Layer 5 of a small transformer language model trained on English Wikipedia (15 layers, counted from 0, width 64).
In attention head 1, each number of a token's query is one row of weights dot the token's vector x. The head spreads its attention over the tokens so far by the softmax of query dot key.

Query weights of the head. A number n stands for (n - 500) times 0.00082.
q0: 409 315 595 593 382 328 342 119 354 493 602 543 423 432 357 255 562 217 511 216 630 300 551 538 566 423 674 571 700 476 467 535 467 437 420 617 399 350 517 683 466 381 608 429 639 496 242 572 756 223 444 427 202 476 399 604 520 555 452 416 405 487 420 402
q1: 713 622 442 528 616 592 583 655 497 495 509 541 594 458 500 672 418 571 293 698 378 672 463 487 551 639 331 597 273 509 553 256 687 667 570 361 673 629 467 401 685 440 446 519 525 572 650 246 234 526 426 564 755 229 357 359 431 548 403 720 543 382 465 614
q2: 353 302 530 709 311 459 560 477 586 358 588 497 458 382 317 419 354 447 375 352 565 305 523 404 639 231 471 356 780 513 415 504 589 578 695 579 333 316 488 488 538 358 450 373 725 632 488 501 298 257 566 454 452 409 456 798 600 560 494 457 295 395 403 452
q3: 381 374 574 631 323 512 392 471 644 404 527 502 486 453 184 381 637 212 539 364 450 263 624 310 651 237 527 443 761 524 378 489 650 745 674 674 500 390 407 485 490 511 589 328 652 425 551 518 370 444 630 261 569 553 427 801 654 463 642 299 400 504 568 564
q4: 532 536 627 525 376 257 629 353 552 502 546 484 515 453 471 511 564 576 449 422 387 436 393 412 709 550 507 508 854 460 588 550 531 604 493 586 371 420 644 387 391 448 550 330 587 525 508 709 592 387 444 401 463 458 465 711 788 361 601 476 396 602 473 408
q5: 359 577 414 555 499 273 604 532 524 445 521 485 646 487 514 752 435 461 552 642 572 568 607 507 336 503 226 628 395 400 570 426 567 506 522 438 493 434 496 562 624 519 478 433 542 697 288 407 371 527 479 598 693 560 627 392 527 520 467 560 421 520 571 549
q6: 482 512 423 381 376 608 447 594 454 493 581 518 667 552 591 310 341 688 580 561 643 491 601 267 487 656 560 373 764 326 418 481 362 402 345 438 437 659 487 425 392 331 480 466 593 489 614 307 362 415 542 582 328 312 718 365 615 517 417 362 569 618 439 525
q7: 541 592 536 527 393 589 473 388 650 564 444 466 376 490 298 535 498 624 397 593 517 408 638 485 351 366 531 585 512 299 728 600 589 476 424 654 466 613 485 471 570 374 565 484 643 374 597 529 502 484 700 547 622 496 509 526 573 185 517 654 341 611 641 498
q8: 651 546 524 464 484 627 490 519 608 551 349 678 564 523 341 327 521 535 584 697 329 252 551 457 312 528 491 361 745 560 612 523 491 447 390 549 412 592 431 527 420 377 500 542 485 411 642 360 388 564 619 338 346 505 435 568 531 495 356 467 682 662 763 616
q9: 399 244 382 448 486 482 569 491 488 543 636 386 411 490 521 561 421 353 543 249 604 556 392 493 397 436 552 579 657 633 556 548 572 517 472 577 525 426 579 538 441 574 376 487 427 636 382 648 459 494 393 678 465 349 558 421 576 573 473 398 460 441 478 535
q10: 479 360 584 455 546 549 425 457 357 519 577 554 435 456 310 299 495 223 420 413 607 289 347 583 624 479 600 512 480 466 446 651 520 356 558 626 583 432 536 684 221 580 632 461 588 301 657 404 567 505 460 400 471 523 385 717 678 537 368 423 433 575 562 562
q11: 514 428 370 380 527 442 266 365 445 310 291 461 486 498 511 559 489 388 588 579 448 705 462 659 460 485 505 640 310 575 432 477 566 278 387 443 543 412 534 558 682 598 534 458 623 565 593 588 447 494 691 216 585 597 689 457 394 537 396 312 623 621 438 656
q12: 327 453 479 424 562 719 705 518 562 325 653 439 524 535 523 542 405 489 675 383 565 351 392 443 486 576 454 572 343 652 497 516 532 209 644 312 596 539 435 592 501 660 364 421 509 505 766 407 436 433 480 959 527 507 811 238 513 490 695 600 533 563 590 454
q13: 462 346 520 688 482 616 552 411 591 555 365 606 238 498 469 794 361 408 577 429 461 482 343 454 591 427 531 560 554 472 401 676 446 578 427 473 346 459 447 444 623 457 657 603 685 417 521 414 642 536 470 335 509 337 507 632 359 703 543 222 490 561 577 456
q14: 320 486 532 638 563 420 355 418 426 417 571 489 561 566 315 396 679 342 432 247 554 345 436 641 671 360 570 597 349 528 524 531 439 651 495 540 534 619 357 587 400 514 717 580 449 322 421 575 787 531 567 212 399 586 470 570 418 590 240 465 561 475 367 376
q15: 551 407 462 620 547 465 524 598 400 557 446 441 481 534 444 676 508 585 483 597 677 618 270 569 494 483 427 596 401 318 449 359 379 490 274 442 423 526 551 311 462 365 529 563 433 593 605 405 494 617 590 426 527 598 409 563 381 468 349 575 597 501 286 450
q16: 370 320 617 380 413 640 449 327 697 515 710 418 487 469 367 309 459 497 635 304 613 357 416 414 486 328 427 384 593 496 447 780 402 489 498 646 274 185 534 455 315 521 366 528 550 463 576 675 701 514 651 485 526 714 507 973 593 541 757 258 383 533 357 451
q17: 629 663 502 409 549 439 416 492 420 499 394 599 507 510 524 423 570 477 461 647 329 642 597 525 402 714 601 587 378 572 609 370 593 343 371 413 648 803 553 548 554 593 515 512 444 464 547 574 526 417 494 649 484 544 450 176 449 501 395 618 613 498 609 580
q18: 498 653 416 596 651 663 594 580 497 364 556 744 618 458 592 555 369 425 364 615 513 642 577 420 535 765 489 573 299 450 687 293 533 468 534 536 482 578 655 304 818 591 492 650 507 284 629 733 383 422 450 639 577 192 559 332 397 640 349 573 496 440 586 611
q19: 457 549 501 492 545 465 617 519 598 428 582 641 555 457 404 769 350 322 413 458 577 577 462 571 436 575 374 642 348 626 499 381 354 487 650 392 545 412 502 270 755 466 515 539 585 677 562 509 386 359 492 451 599 380 559 446 376 625 406 448 431 412 622 515
q20: 436 511 522 585 415 352 437 485 453 495 596 615 335 530 497 489 436 266 384 537 472 662 376 420 634 440 535 530 431 640 390 401 514 503 577 368 491 412 467 453 521 591 305 495 608 532 313 446 608 482 437 424 364 400 455 374 458 730 517 506 386 380 481 551
q21: 493 446 555 265 701 535 542 596 392 419 598 476 645 253 634 466 327 754 643 645 563 465 485 534 599 803 280 567 408 330 521 526 399 364 576 453 549 590 663 564 569 407 728 507 418 439 424 331 559 493 504 635 641 551 556 395 481 363 454 560 499 530 599 507
q22: 600 347 451 562 487 396 573 491 516 392 236 349 371 592 532 586 415 471 430 456 572 606 623 290 473 511 543 303 476 538 393 445 616 513 410 311 592 474 324 323 522 419 375 487 460 662 733 541 504 632 482 489 596 598 525 437 545 684 509 453 402 483 459 625
q23: 463 433 470 579 388 460 564 546 590 578 595 596 471 602 644 329 688 188 430 411 645 319 413 521 316 461 684 666 405 704 504 548 557 667 558 624 784 506 611 680 382 745 378 377 586 549 423 348 413 395 298 515 567 307 598 581 624 520 492 360 312 337 525 547
q24: 436 455 442 401 660 535 389 457 699 438 522 435 397 421 535 420 624 367 535 529 436 443 344 638 567 521 446 652 563 599 419 435 518 585 494 496 627 582 491 651 447 618 518 400 490 391 505 435 352 442 449 489 388 399 534 623 567 410 559 431 680 548 490 586
q25: 560 629 489 531 370 327 746 487 382 382 668 532 571 499 435 784 407 376 514 346 265 558 481 485 484 546 401 494 578 605 661 380 458 472 644 367 457 423 623 284 483 424 352 551 198 829 338 807 475 578 353 584 563 540 454 376 576 628 507 615 467 459 384 450
q26: 506 568 381 273 685 385 484 349 537 494 466 647 351 420 563 489 567 258 620 372 381 497 601 494 429 571 596 617 397 489 614 463 614 648 327 452 478 537 372 656 468 552 554 332 671 650 489 430 538 646 464 358 493 612 493 465 539 410 509 475 492 545 346 573
q27: 640 668 584 351 437 681 440 634 858 546 488 356 561 488 428 428 543 589 432 684 582 525 434 411 371 478 467 453 628 467 601 755 550 532 509 464 591 579 528 496 581 573 717 611 503 230 523 575 524 515 397 635 588 638 481 524 413 532 613 499 664 412 547 458
q28: 452 563 635 457 507 478 464 529 429 564 537 513 563 553 425 451 497 516 361 457 533 398 403 567 649 487 598 478 571 435 421 601 413 281 522 456 582 414 556 549 531 660 285 658 434 501 504 433 550 276 430 618 384 644 492 307 653 580 440 701 443 451 612 442
q29: 693 607 354 777 502 588 419 529 566 480 502 339 603 719 485 592 834 642 445 405 478 550 566 271 467 722 591 561 552 518 564 455 523 599 377 361 566 616 402 466 495 500 506 364 646 600 480 497 579 639 535 338 291 399 666 617 694 392 635 502 601 632 549 692
q30: 598 425 472 572 624 700 381 605 644 528 250 597 330 392 325 416 496 643 361 407 479 567 433 681 462 414 513 503 650 654 539 465 607 480 380 597 689 545 676 291 512 401 544 609 452 375 542 467 244 423 471 427 404 501 529 509 309 427 332 490 619 449 342 357
q31: 461 435 491 373 590 233 519 315 634 633 540 511 315 597 429 156 292 449 593 289 719 367 528 429 489 442 585 621 405 386 502 523 319 635 557 485 279 348 353 592 414 404 683 451 410 417 455 402 483 552 479 519 548 472 370 521 579 481 382 385 373 567 335 180

Each question shows a short text with each token's key, already scaled and adjusted for position as the last token sees it. A number n stands for (n - 500) times 0.003.

Then comes the last token's vector x. A number n stands for (n - 500) times 0.0082.

0 " the": 471 519 419 467 499 451 640 579 611 519 746 616 420 497 568 492 469 567 485 420 369 553 635 436 448 241 443 485 495 615 550 449
1 " host": 604 415 479 468 495 480 604 480 547 518 651 638 354 567 668 496 378 550 424 401 431 609 556 418 392 354 346 502 490 642 619 517
2 "ages": 639 421 435 433 479 498 596 477 585 419 614 622 397 545 676 509 491 518 414 403 459 616 508 362 377 337 405 599 550 593 666 489
3 " (": 534 438 442 521 507 462 609 598 538 507 659 576 323 593 607 434 526 463 390 411 389 547 614 454 447 257 386 452 423 594 621 542
4 "des": 465 424 596 544 485 502 609 497 572 548 740 576 348 564 633 447 663 428 455 448 471 498 525 393 441 456 371 545 559 650 665 569
x: 429 344 455 353 438 648 467 354 367 451 469 383 453 535 437 337 360 625 462 427 530 594 451 393 454 438 725 485 610 463 289 612 754 680 491 577 790 614 529 655 409 182 430 549 563 349 539 591 503 513 482 342 609 700 590 621 278 468 534 557 648 685 504 515
Which token does the last token look at most? 3 " ("

0 " returning": 436 511 381 448 468 413 668 566 673 512 844 698 381 525 670 478 389 581 504 426 355 579 664 383 423 124 404 533 525 651 640 421
1 " to": 571 448 306 417 416 529 668 581 631 437 792 637 436 477 704 500 312 680 415 381 337 653 501 335 430 213 364 675 563 596 586 546
2 " the": 574 376 401 489 550 519 745 577 623 421 784 625 328 430 578 528 438 589 290 306 285 699 639 372 325 255 384 502 503 619 520 507
3 " air": 609 330 498 482 522 441 655 500 563 452 750 700 367 522 765 577 700 464 358 334 351 662 516 373 471 262 218 527 508 634 591 537
4 ".": 461 375 420 429 477 403 668 534 556 450 805 680 426 658 572 351 670 440 355 400 346 625 606 327 410 140 364 447 508 547 651 415
x: 353 272 452 255 469 593 416 285 353 563 616 435 399 418 498 588 212 522 549 522 514 603 517 455 398 536 717 261 599 478 345 509 605 673 561 539 727 439 646 446 478 333 448 430 599 331 682 546 663 549 292 320 476 649 580 488 352 512 467 476 632 534 653 498
Which token does the last token look at most? 4 "."

0 "it": 438 496 400 453 507 411 647 569 607 519 901 728 360 526 683 411 408 562 507 424 356 548 680 377 401 96 388 520 516 719 706 413
1 " for": 566 465 312 449 443 499 691 544 688 442 876 765 423 479 626 508 345 656 438 332 301 598 583 343 316 208 297 594 504 613 568 560
2 " its": 560 351 428 486 596 503 784 552 607 449 764 618 358 439 583 443 425 592 285 242 293 719 657 294 309 205 346 529 501 640 491 474
3 " return": 564 356 441 466 419 375 643 466 621 443 680 771 265 518 726 472 758 434 367 277 352 703 551 305 417 247 288 553 431 689 560 487
4 ".": 464 374 418 431 479 404 669 544 543 445 830 718 415 679 597 338 650 441 362 392 337 632 630 331 412 85 347 409 495 539 671 378
x: 366 268 443 238 488 607 402 307 371 561 623 432 414 421 496 614 199 514 534 514 527 613 517 466 398 538 716 282 577 486 346 483 609 669 552 530 727 440 636 446 487 351 420 408 563 331 677 570 664 552 301 324 469 655 572 482 339 500 479 491 653 535 678 489
Which token does the last token look at most, and with what share of its attention? 4 ".", with about 60%

0 " tri": 472 498 456 514 493 365 661 598 611 598 939 722 308 604 704 374 408 585 489 417 335 513 696 439 443 120 323 476 512 744 657 444
1 "ump": 591 368 478 506 504 517 668 446 518 444 752 654 283 525 836 369 379 634 385 403 443 566 586 312 428 321 189 582 511 743 891 493
2 "h": 621 366 416 503 424 535 616 446 526 500 808 663 299 551 847 536 449 626 382 421 518 532 653 316 336 385 200 756 522 786 738 557
3 " than": 645 389 406 463 433 497 668 529 531 468 818 776 426 574 701 486 581 499 429 324 392 599 534 327 263 106 217 604 549 716 669 533
4 "ks": 422 367 543 495 471 562 683 495 586 364 766 679 345 554 832 445 719 385 350 404 457 617 555 220 373 304 276 646 588 577 848 457
x: 425 392 430 409 424 549 433 276 259 426 447 452 419 451 523 479 383 561 438 504 522 581 576 494 220 634 711 516 499 561 288 558 646 669 552 608 792 590 690 541 411 237 415 472 553 480 595 539 558 458 239 414 607 765 510 573 351 470 419 531 660 640 616 541
Which token does the last token look at most? 0 " tri"

0 " in": 453 524 401 439 482 422 673 599 657 539 872 712 392 548 590 454 439 564 529 423 336 538 675 396 435 101 445 496 504 660 604 431
1 " Christian": 614 419 393 482 483 490 655 483 608 417 834 647 324 459 719 412 346 667 380 354 369 631 566 364 381 375 318 533 494 709 702 484
2 "ia": 698 365 385 460 463 450 637 509 527 398 752 623 303 464 751 382 453 594 414 405 388 613 589 327 385 338 340 623 578 735 735 509
3 ".": 611 350 396 424 454 422 668 521 560 459 817 693 433 641 566 358 599 538 430 416 357 616 605 335 433 136 337 430 493 544 678 396
4 "\n\n": 414 402 422 457 549 399 687 574 587 384 777 667 407 541 566 381 604 397 363 325 324 646 624 377 351 138 408 567 498 572 658 420
x: 382 381 443 325 416 584 495 247 487 599 498 397 477 506 436 606 221 601 590 453 548 601 604 500 370 544 732 361 565 375 362 678 549 664 587 590 756 464 599 467 590 398 465 408 570 381 628 587 660 667 299 361 534 638 523 588 334 464 555 539 748 530 737 557
Which token does the last token look at most, and with what share of its attention? 4 "\n\n", with about 50%

0 " in": 455 523 405 441 482 425 665 594 650 537 855 702 397 546 586 456 442 561 528 426 344 536 667 401 438 119 447 496 504 653 599 434
1 " bar": 585 396 420 514 455 462 602 509 535 480 749 658 274 597 771 418 404 593 411 352 398 578 528 366 382 363 281 581 520 725 715 538
2 "rac": 619 380 466 520 497 522 573 465 543 433 728 621 313 538 840 475 524 483 358 388 452 577 500 386 390 399 247 562 606 715 768 498
3 "ks": 609 330 502 502 460 521 649 488 589 403 756 638 355 513 788 499 655 503 385 428 442 594 538 292 426 382 313 587 544 594 806 498
4 " within": 490 419 453 465 515 436 671 516 591 390 771 667 406 549 603 574 569 418 341 342 309 641 629 397 304 191 375 621 555 628 620 507
x: 357 357 378 305 470 553 536 336 512 476 586 397 432 440 552 529 355 578 537 492 613 576 744 591 407 575 647 449 717 434 392 603 662 624 396 446 665 560 709 532 520 342 516 464 561 242 658 631 576 774 402 377 547 739 434 521 313 530 375 620 536 587 718 418
Which token does the last token look at most? 4 " within"

0 " The": 470 521 410 473 496 438 636 578 621 513 769 605 400 499 589 493 458 581 478 410 358 553 643 433 453 234 445 486 498 632 561 447
1 " player": 565 453 380 452 483 483 640 545 618 492 641 663 425 469 655 475 358 601 444 396 388 604 584 417 411 329 319 485 529 614 628 477
2 " must": 636 401 433 480 458 450 611 561 596 498 667 588 422 480 689 491 455 585 409 401 375 645 478 375 490 318 276 561 540 508 585 559
3 " be": 583 350 492 480 472 467 653 545 649 506 650 564 480 486 616 507 611 501 391 355 401 586 522 409 423 320 241 575 518 582 598 534
4 " ca": 470 503 566 567 503 450 612 581 554 536 713 609 393 619 648 362 602 375 422 428 438 517 545 408 420 403 325 465 569 696 599 589
x: 278 482 481 458 517 795 510 391 389 567 513 389 391 449 525 484 247 648 505 496 515 400 457 461 417 554 741 525 652 517 316 593 627 713 440 619 757 584 747 548 340 355 417 547 586 395 607 514 603 579 566 470 468 763 608 659 313 483 453 591 532 707 470 471
Which token does the last token look at most, and with what share of its attention? 3 " be", with about 60%

0 "ma": 445 532 442 481 494 421 606 556 566 560 788 673 393 540 671 448 440 561 515 453 409 498 671 436 419 187 347 537 507 688 687 444
1 "les": 563 468 381 450 489 523 592 479 599 492 689 612 396 542 754 472 319 600 456 433 454 609 550 317 368 317 293 667 588 615 694 458
2 ",": 627 429 345 424 442 474 606 538 523 461 709 689 383 537 663 469 468 542 431 394 391 643 574 403 342 219 303 589 479 630 646 455
3 " Sand": 561 329 497 546 523 457 616 499 602 440 730 579 342 573 798 479 647 438 345 368 426 591 489 362 441 377 326 591 564 647 651 510
4 "ra": 470 362 461 514 453 420 578 487 540 522 691 608 387 505 745 487 650 456 371 406 417 543 552 464 379 394 270 639 561 786 706 511
x: 310 544 424 514 439 677 523 265 276 596 500 398 490 460 527 466 295 637 495 437 530 510 603 470 400 584 823 473 659 468 338 520 625 604 310 532 877 486 607 603 465 359 537 402 555 324 660 506 634 549 422 352 579 683 514 519 449 540 334 559 643 657 483 544
Which token does the last token look at most? 2 ","

0 " the": 461 526 391 455 499 434 689 606 650 525 832 656 392 496 592 489 459 590 479 392 323 572 682 414 430 150 423 480 493 655 567 431
1 " helicopter": 617 406 360 411 438 428 635 506 578 430 656 639 356 500 738 561 305 636 367 339 350 655 568 443 409 291 241 550 529 602 600 497
2 "'": 602 357 485 517 477 507 653 594 528 458 747 703 255 500 680 458 475 543 355 316 396 579 623 369 425 314 263 504 430 675 558 578
3 "s": 624 389 466 494 555 509 739 570 570 458 740 573 379 460 626 532 510 479 270 318 357 693 625 314 387 291 351 547 582 675 546 498
4 " parts": 447 373 537 482 518 466 711 539 630 506 677 630 377 516 714 585 694 411 330 284 356 635 568 363 434 287 290 509 551 629 601 456
x: 390 365 325 375 385 540 570 291 321 500 611 339 474 551 495 513 296 596 439 542 546 522 685 504 335 558 670 345 614 345 299 566 704 686 412 508 707 597 604 574 458 248 543 475 564 414 620 639 649 475 307 344 581 697 534 647 444 418 514 640 585 639 524 568
Which token does the last token look at most, and with what share of its attention? 3 "s", with about 40%

0 " during": 453 536 402 448 476 413 660 593 662 547 881 721 407 539 601 472 437 561 532 431 343 524 688 403 409 101 425 499 493 663 619 440
1 " the": 486 471 373 476 526 522 721 590 603 491 780 666 287 447 641 507 426 650 358 317 315 662 655 380 319 231 319 520 484 644 547 500
2 " Christmas": 730 341 396 428 480 484 673 477 584 413 778 724 289 483 725 508 503 624 382 306 354 586 535 340 429 321 320 467 482 698 573 466
3 " season": 612 344 362 390 492 422 672 496 561 369 668 750 364 482 718 546 694 462 356 296 353 648 524 326 389 275 301 521 537 653 616 468
4 ".": 467 371 416 430 485 408 660 557 552 454 807 697 429 658 556 366 660 449 356 384 331 614 616 357 425 118 380 422 521 552 642 387
x: 344 286 439 226 475 587 398 304 359 574 612 427 390 412 507 607 206 521 529 525 519 608 517 462 398 518 689 256 600 477 356 518 588 689 544 539 713 427 620 435 508 344 434 453 591 351 695 584 678 558 296 336 462 639 568 491 340 495 456 467 645 528 672 482
Which token does the last token look at most? 4 "."

0 " return": 455 493 394 438 464 400 651 563 645 505 813 705 374 545 653 473 393 572 510 416 360 578 649 390 439 131 395 516 508 660 624 424
1 ".": 567 447 373 425 444 480 647 535 532 480 797 724 397 641 632 377 401 613 490 444 406 585 588 343 460 164 306 421 517 602 678 417
2 " Each": 685 391 391 479 510 470 685 561 658 486 814 581 311 512 659 567 481 582 325 318 313 624 589 387 409 277 370 524 474 665 527 491
3 " success": 616 335 536 497 488 478 664 464 631 480 739 676 342 522 685 497 721 449 380 328 409 640 556 260 383 321 320 507 462 635 644 471
4 "ive": 411 400 519 507 529 468 576 427 570 464 762 692 358 498 767 498 683 438 411 361 470 657 566 378 335 317 349 641 498 763 652 488
x: 329 358 375 432 429 467 551 342 323 563 634 320 399 474 397 471 393 460 596 391 441 514 598 371 454 615 692 456 618 472 387 551 489 630 393 549 829 583 640 513 462 232 513 482 674 413 649 473 599 582 371 444 526 688 512 641 356 373 369 674 707 700 679 502
Which two tokens does the last token look at most, in order? 2 " Each", 3 " success"

0 "a": 441 522 412 450 488 417 639 576 597 543 810 656 380 530 667 450 433 571 519 446 387 527 666 404 433 182 394 522 538 704 648 419
1 " D": 565 444 343 455 511 461 612 555 593 519 778 653 262 584 808 489 355 551 449 425 418 534 513 425 379 362 358 547 554 668 624 587
2 "'": 625 384 446 530 468 533 628 552 562 482 729 776 270 527 661 418 498 547 385 338 452 501 535 413 382 415 290 525 517 751 587 612
3 "Is": 594 353 484 523 509 446 573 466 561 437 798 627 315 544 784 555 632 493 355 369 435 600 483 379 410 406 370 615 558 675 688 537
4 "ido": 473 377 504 535 516 379 586 493 538 463 657 575 366 505 734 422 668 401 335 350 391 621 543 437 390 311 301 654 596 706 702 516
x: 341 424 393 529 463 657 503 397 335 689 595 469 398 476 447 479 356 637 566 486 517 404 587 495 485 653 830 563 574 439 376 514 544 613 351 513 930 510 577 614 480 296 458 416 618 356 668 576 593 501 415 386 501 702 533 594 309 417 320 629 634 538 577 566
Which two tokens does the last token look at most, in order? 0 "a", 1 " D"

0 "é": 455 514 440 475 500 417 595 579 597 542 765 653 374 542 649 430 455 545 520 452 406 501 646 431 447 234 419 492 526 637 632 440
1 "ctor": 583 447 452 456 466 511 585 458 542 442 636 711 401 491 734 486 439 555 439 418 487 547 517 441 336 378 283 522 527 631 729 518
2 " M": 601 404 432 512 533 464 579 561 521 478 742 608 311 596 716 444 480 461 389 387 418 493 551 461 375 396 320 496 529 640 625 568
3 "ár": 530 393 467 524 490 446 598 472 554 438 687 621 314 527 694 406 613 439 404 420 434 520 550 431 380 428 344 553 578 639 724 591
4 "que": 439 444 500 531 477 466 571 509 499 466 711 653 385 514 686 466 578 436 404 405 446 562 509 422 398 399 269 614 620 689 667 539
x: 326 402 416 494 364 668 479 358 418 546 513 419 397 361 523 391 371 572 630 433 553 551 589 389 310 537 694 481 654 432 519 491 510 605 327 547 931 672 561 532 374 277 426 516 449 333 663 526 572 556 501 337 480 699 578 599 341 496 404 673 687 607 606 533
Which token does the last token look at most? 0 "é"

0 " within": 448 504 384 428 478 415 674 585 667 505 842 703 393 533 605 477 444 558 515 426 324 581 682 392 395 101 427 517 549 625 631 432
1 " the": 489 440 381 480 524 523 705 575 592 475 769 657 279 454 637 490 431 653 348 317 318 665 652 367 326 248 288 531 488 626 549 493
2 " territory": 707 343 399 393 440 448 689 509 561 425 713 636 368 512 667 493 498 580 344 335 348 671 557 323 383 245 242 543 556 636 647 466
3 " controlled": 609 363 472 477 442 453 613 531 555 407 790 779 466 523 631 540 668 461 364 361 334 644 559 330 351 235 244 563 474 654 582 508
4 " by": 501 313 489 526 497 474 646 543 559 415 798 654 473 564 645 481 608 411 324 327 346 656 582 285 322 183 379 650 451 600 613 465
x: 344 359 496 380 486 510 451 261 489 476 599 429 356 492 544 614 272 584 507 484 598 566 653 506 297 555 691 471 655 393 340 655 612 678 481 470 633 501 687 487 453 276 455 448 531 232 677 538 588 706 326 377 550 684 423 584 335 448 317 644 531 582 644 490
Which two tokens does the last token look at most, in order? 4 " by", 3 " controlled"

0 " a": 462 522 392 444 528 407 750 627 677 558 900 669 400 519 620 435 449 603 492 369 287 568 722 375 434 33 376 478 480 700 585 398
1 " conf": 563 422 515 529 529 452 626 557 517 610 810 859 228 616 819 305 427 554 446 394 415 505 574 402 397 328 215 408 520 762 719 593
2 "ront": 707 356 454 466 471 491 613 398 586 389 660 713 262 606 889 402 544 455 436 357 462 618 494 299 305 260 247 670 468 676 783 452
3 "ation": 632 349 444 457 509 473 618 422 520 413 687 769 347 518 853 491 679 503 398 396 454 648 588 333 295 250 168 623 523 728 766 445
4 ",": 490 396 408 460 469 477 641 598 525 464 770 712 341 546 732 428 654 411 298 332 323 713 633 342 360 80 260 573 426 650 653 399
x: 361 333 435 323 476 568 480 278 392 586 615 424 370 443 502 557 211 526 462 458 530 599 565 478 309 537 682 458 663 424 416 467 572 609 550 528 686 545 604 527 460 316 522 392 609 272 687 609 664 719 336 387 593 617 459 444 394 651 437 571 764 602 707 463
Which token does the last token look at most? 0 " a"

0 "er": 447 537 416 469 494 429 627 556 611 534 789 655 415 511 647 461 421 562 514 443 392 525 645 419 426 225 401 523 528 654 632 432
1 ",": 529 476 342 426 441 493 604 551 524 468 705 667 370 520 673 477 395 580 489 413 394 614 574 406 385 242 334 567 493 622 635 447
2 " Ah": 651 357 449 505 462 419 608 522 586 445 758 640 309 544 683 466 484 541 368 373 407 553 536 424 429 387 356 559 567 645 633 574
3 "rid": 574 381 455 514 446 450 545 434 566 443 657 655 320 552 736 462 648 506 415 420 462 552 517 438 388 396 319 614 615 661 710 532
4 " Hann": 421 396 531 548 497 428 616 499 612 400 737 585 290 512 705 488 656 394 369 353 380 560 519 410 411 385 406 542 533 599 657 521
x: 411 322 380 479 498 696 521 346 339 548 485 471 571 457 469 572 336 721 420 358 475 459 576 605 332 598 678 523 689 416 356 643 538 592 357 650 786 592 648 550 497 163 381 392 609 373 566 497 592 560 434 324 540 715 494 645 396 479 565 495 615 467 667 564
Which two tokens does the last token look at most, in order? 4 " Hann", 2 " Ah"

0 " the": 456 529 379 450 499 427 709 617 666 528 867 673 381 495 602 488 454 600 477 380 305 580 701 404 423 113 415 478 492 671 574 424
1 " Far": 612 390 361 504 479 431 572 469 569 490 839 626 265 568 822 478 328 630 428 367 417 583 457 359 417 367 314 636 495 756 639 549
2 " East": 651 362 359 445 488 427 610 477 603 430 805 657 227 552 818 589 515 594 364 354 413 583 511 394 406 363 359 611 572 745 647 534
3 ",": 643 354 344 445 432 463 636 573 531 438 758 703 335 523 699 423 608 501 343 344 319 646 592 388 370 196 342 534 464 692 661 431
4 " and": 505 294 434 488 487 475 752 535 580 469 683 661 466 501 762 389 699 455 382 388 363 563 479 384 357 133 263 641 422 537 634 460
x: 367 329 549 379 510 489 527 281 541 639 701 483 376 443 447 490 299 572 507 424 579 550 635 490 301 511 690 391 694 392 448 447 640 565 597 546 751 581 695 629 497 308 515 445 490 256 648 540 572 599 284 370 633 664 513 456 349 445 364 512 677 628 677 560
Which token does the last token look at most? 4 " and"

0 " |": 505 483 374 449 459 406 611 575 612 485 760 679 403 542 595 452 447 546 584 451 366 541 651 378 456 215 445 475 543 609 593 451
1 " \"": 478 476 413 494 534 505 660 648 564 495 749 706 425 559 668 413 487 500 479 416 423 441 515 421 397 306 333 360 380 550 617 574
2 "J": 584 382 406 484 523 410 588 552 518 461 741 559 288 571 707 407 454 519 391 363 396 565 488 449 407 362 346 554 551 619 670 536
3 "es": 635 448 451 496 491 479 620 509 642 507 698 628 376 520 706 408 631 513 434 435 468 570 496 376 394 391 386 622 644 650 708 521
4 "ú": 445 477 483 517 496 439 581 531 506 443 716 623 318 527 723 475 551 410 396 379 434 545 540 468 399 400 319 616 619 689 675 592
x: 372 432 322 485 518 635 608 396 440 503 499 392 450 368 469 366 416 648 558 524 502 591 527 452 377 599 810 597 656 392 476 535 500 697 366 638 866 549 653 530 367 362 511 476 494 344 710 534 552 517 519 364 509 723 629 654 334 583 367 601 685 540 646 627
Which token does the last token look at most, and with what share of its attention? 0 " |", with about 50%

0 " Each": 450 526 406 461 491 416 652 590 644 540 851 657 377 525 645 492 417 577 495 412 347 534 657 425 455 171 414 482 503 683 599 423
1 " of": 509 455 382 495 517 546 665 573 604 485 804 674 348 478 686 435 435 600 424 373 395 574 591 373 366 235 410 608 503 744 594 479
2 " the": 558 390 423 509 548 516 702 585 597 461 757 656 312 435 609 515 448 588 323 319 329 648 639 401 330 287 356 524 514 658 530 491
3 " four": 570 353 442 490 494 448 692 535 616 532 764 611 363 502 684 532 650 523 382 316 364 641 554 359 403 289 323 506 435 729 440 450
4 " buildings": 437 327 544 508 473 453 659 530 619 406 683 612 402 510 681 588 713 394 310 310 353 633 585 350 407 316 285 542 586 567 603 418
x: 457 353 396 328 415 557 573 293 226 457 565 417 492 424 537 465 222 610 558 553 532 561 651 413 267 508 637 413 663 357 386 530 670 673 391 491 683 636 577 566 381 281 402 458 564 439 598 621 633 509 315 302 575 685 445 619 444 474 523 628 632 629 617 574
Which token does the last token look at most? 2 " the"

0 " 1898": 459 525 400 414 455 385 615 579 603 523 801 730 345 562 640 472 453 546 560 443 390 513 681 413 407 158 378 503 542 646 617 418
1 ",": 548 448 295 412 422 504 587 547 507 469 704 716 338 582 690 414 400 549 501 426 408 604 605 357 331 211 288 577 478 620 644 475
2 " Fr": 621 378 447 577 511 511 649 565 612 507 804 633 237 587 787 447 529 527 363 393 395 480 559 430 414 455 286 491 565 627 639 589
3 "yer": 595 311 455 524 418 443 598 448 622 403 703 673 331 498 746 471 632 525 366 376 427 581 546 389 370 407 294 604 556 694 727 523
4 " had": 454 310 512 516 439 482 731 582 612 438 653 543 470 472 610 568 631 384 303 359 335 626 572 334 445 218 243 610 500 478 623 519
x: 375 285 497 325 336 583 421 258 418 500 491 451 403 451 459 479 352 743 423 540 605 550 656 428 368 650 626 480 727 343 370 423 597 631 590 512 666 598 732 515 494 317 493 460 467 332 633 531 710 560 286 429 639 650 454 500 298 412 480 517 636 629 601 573
Which token does the last token look at most? 4 " had"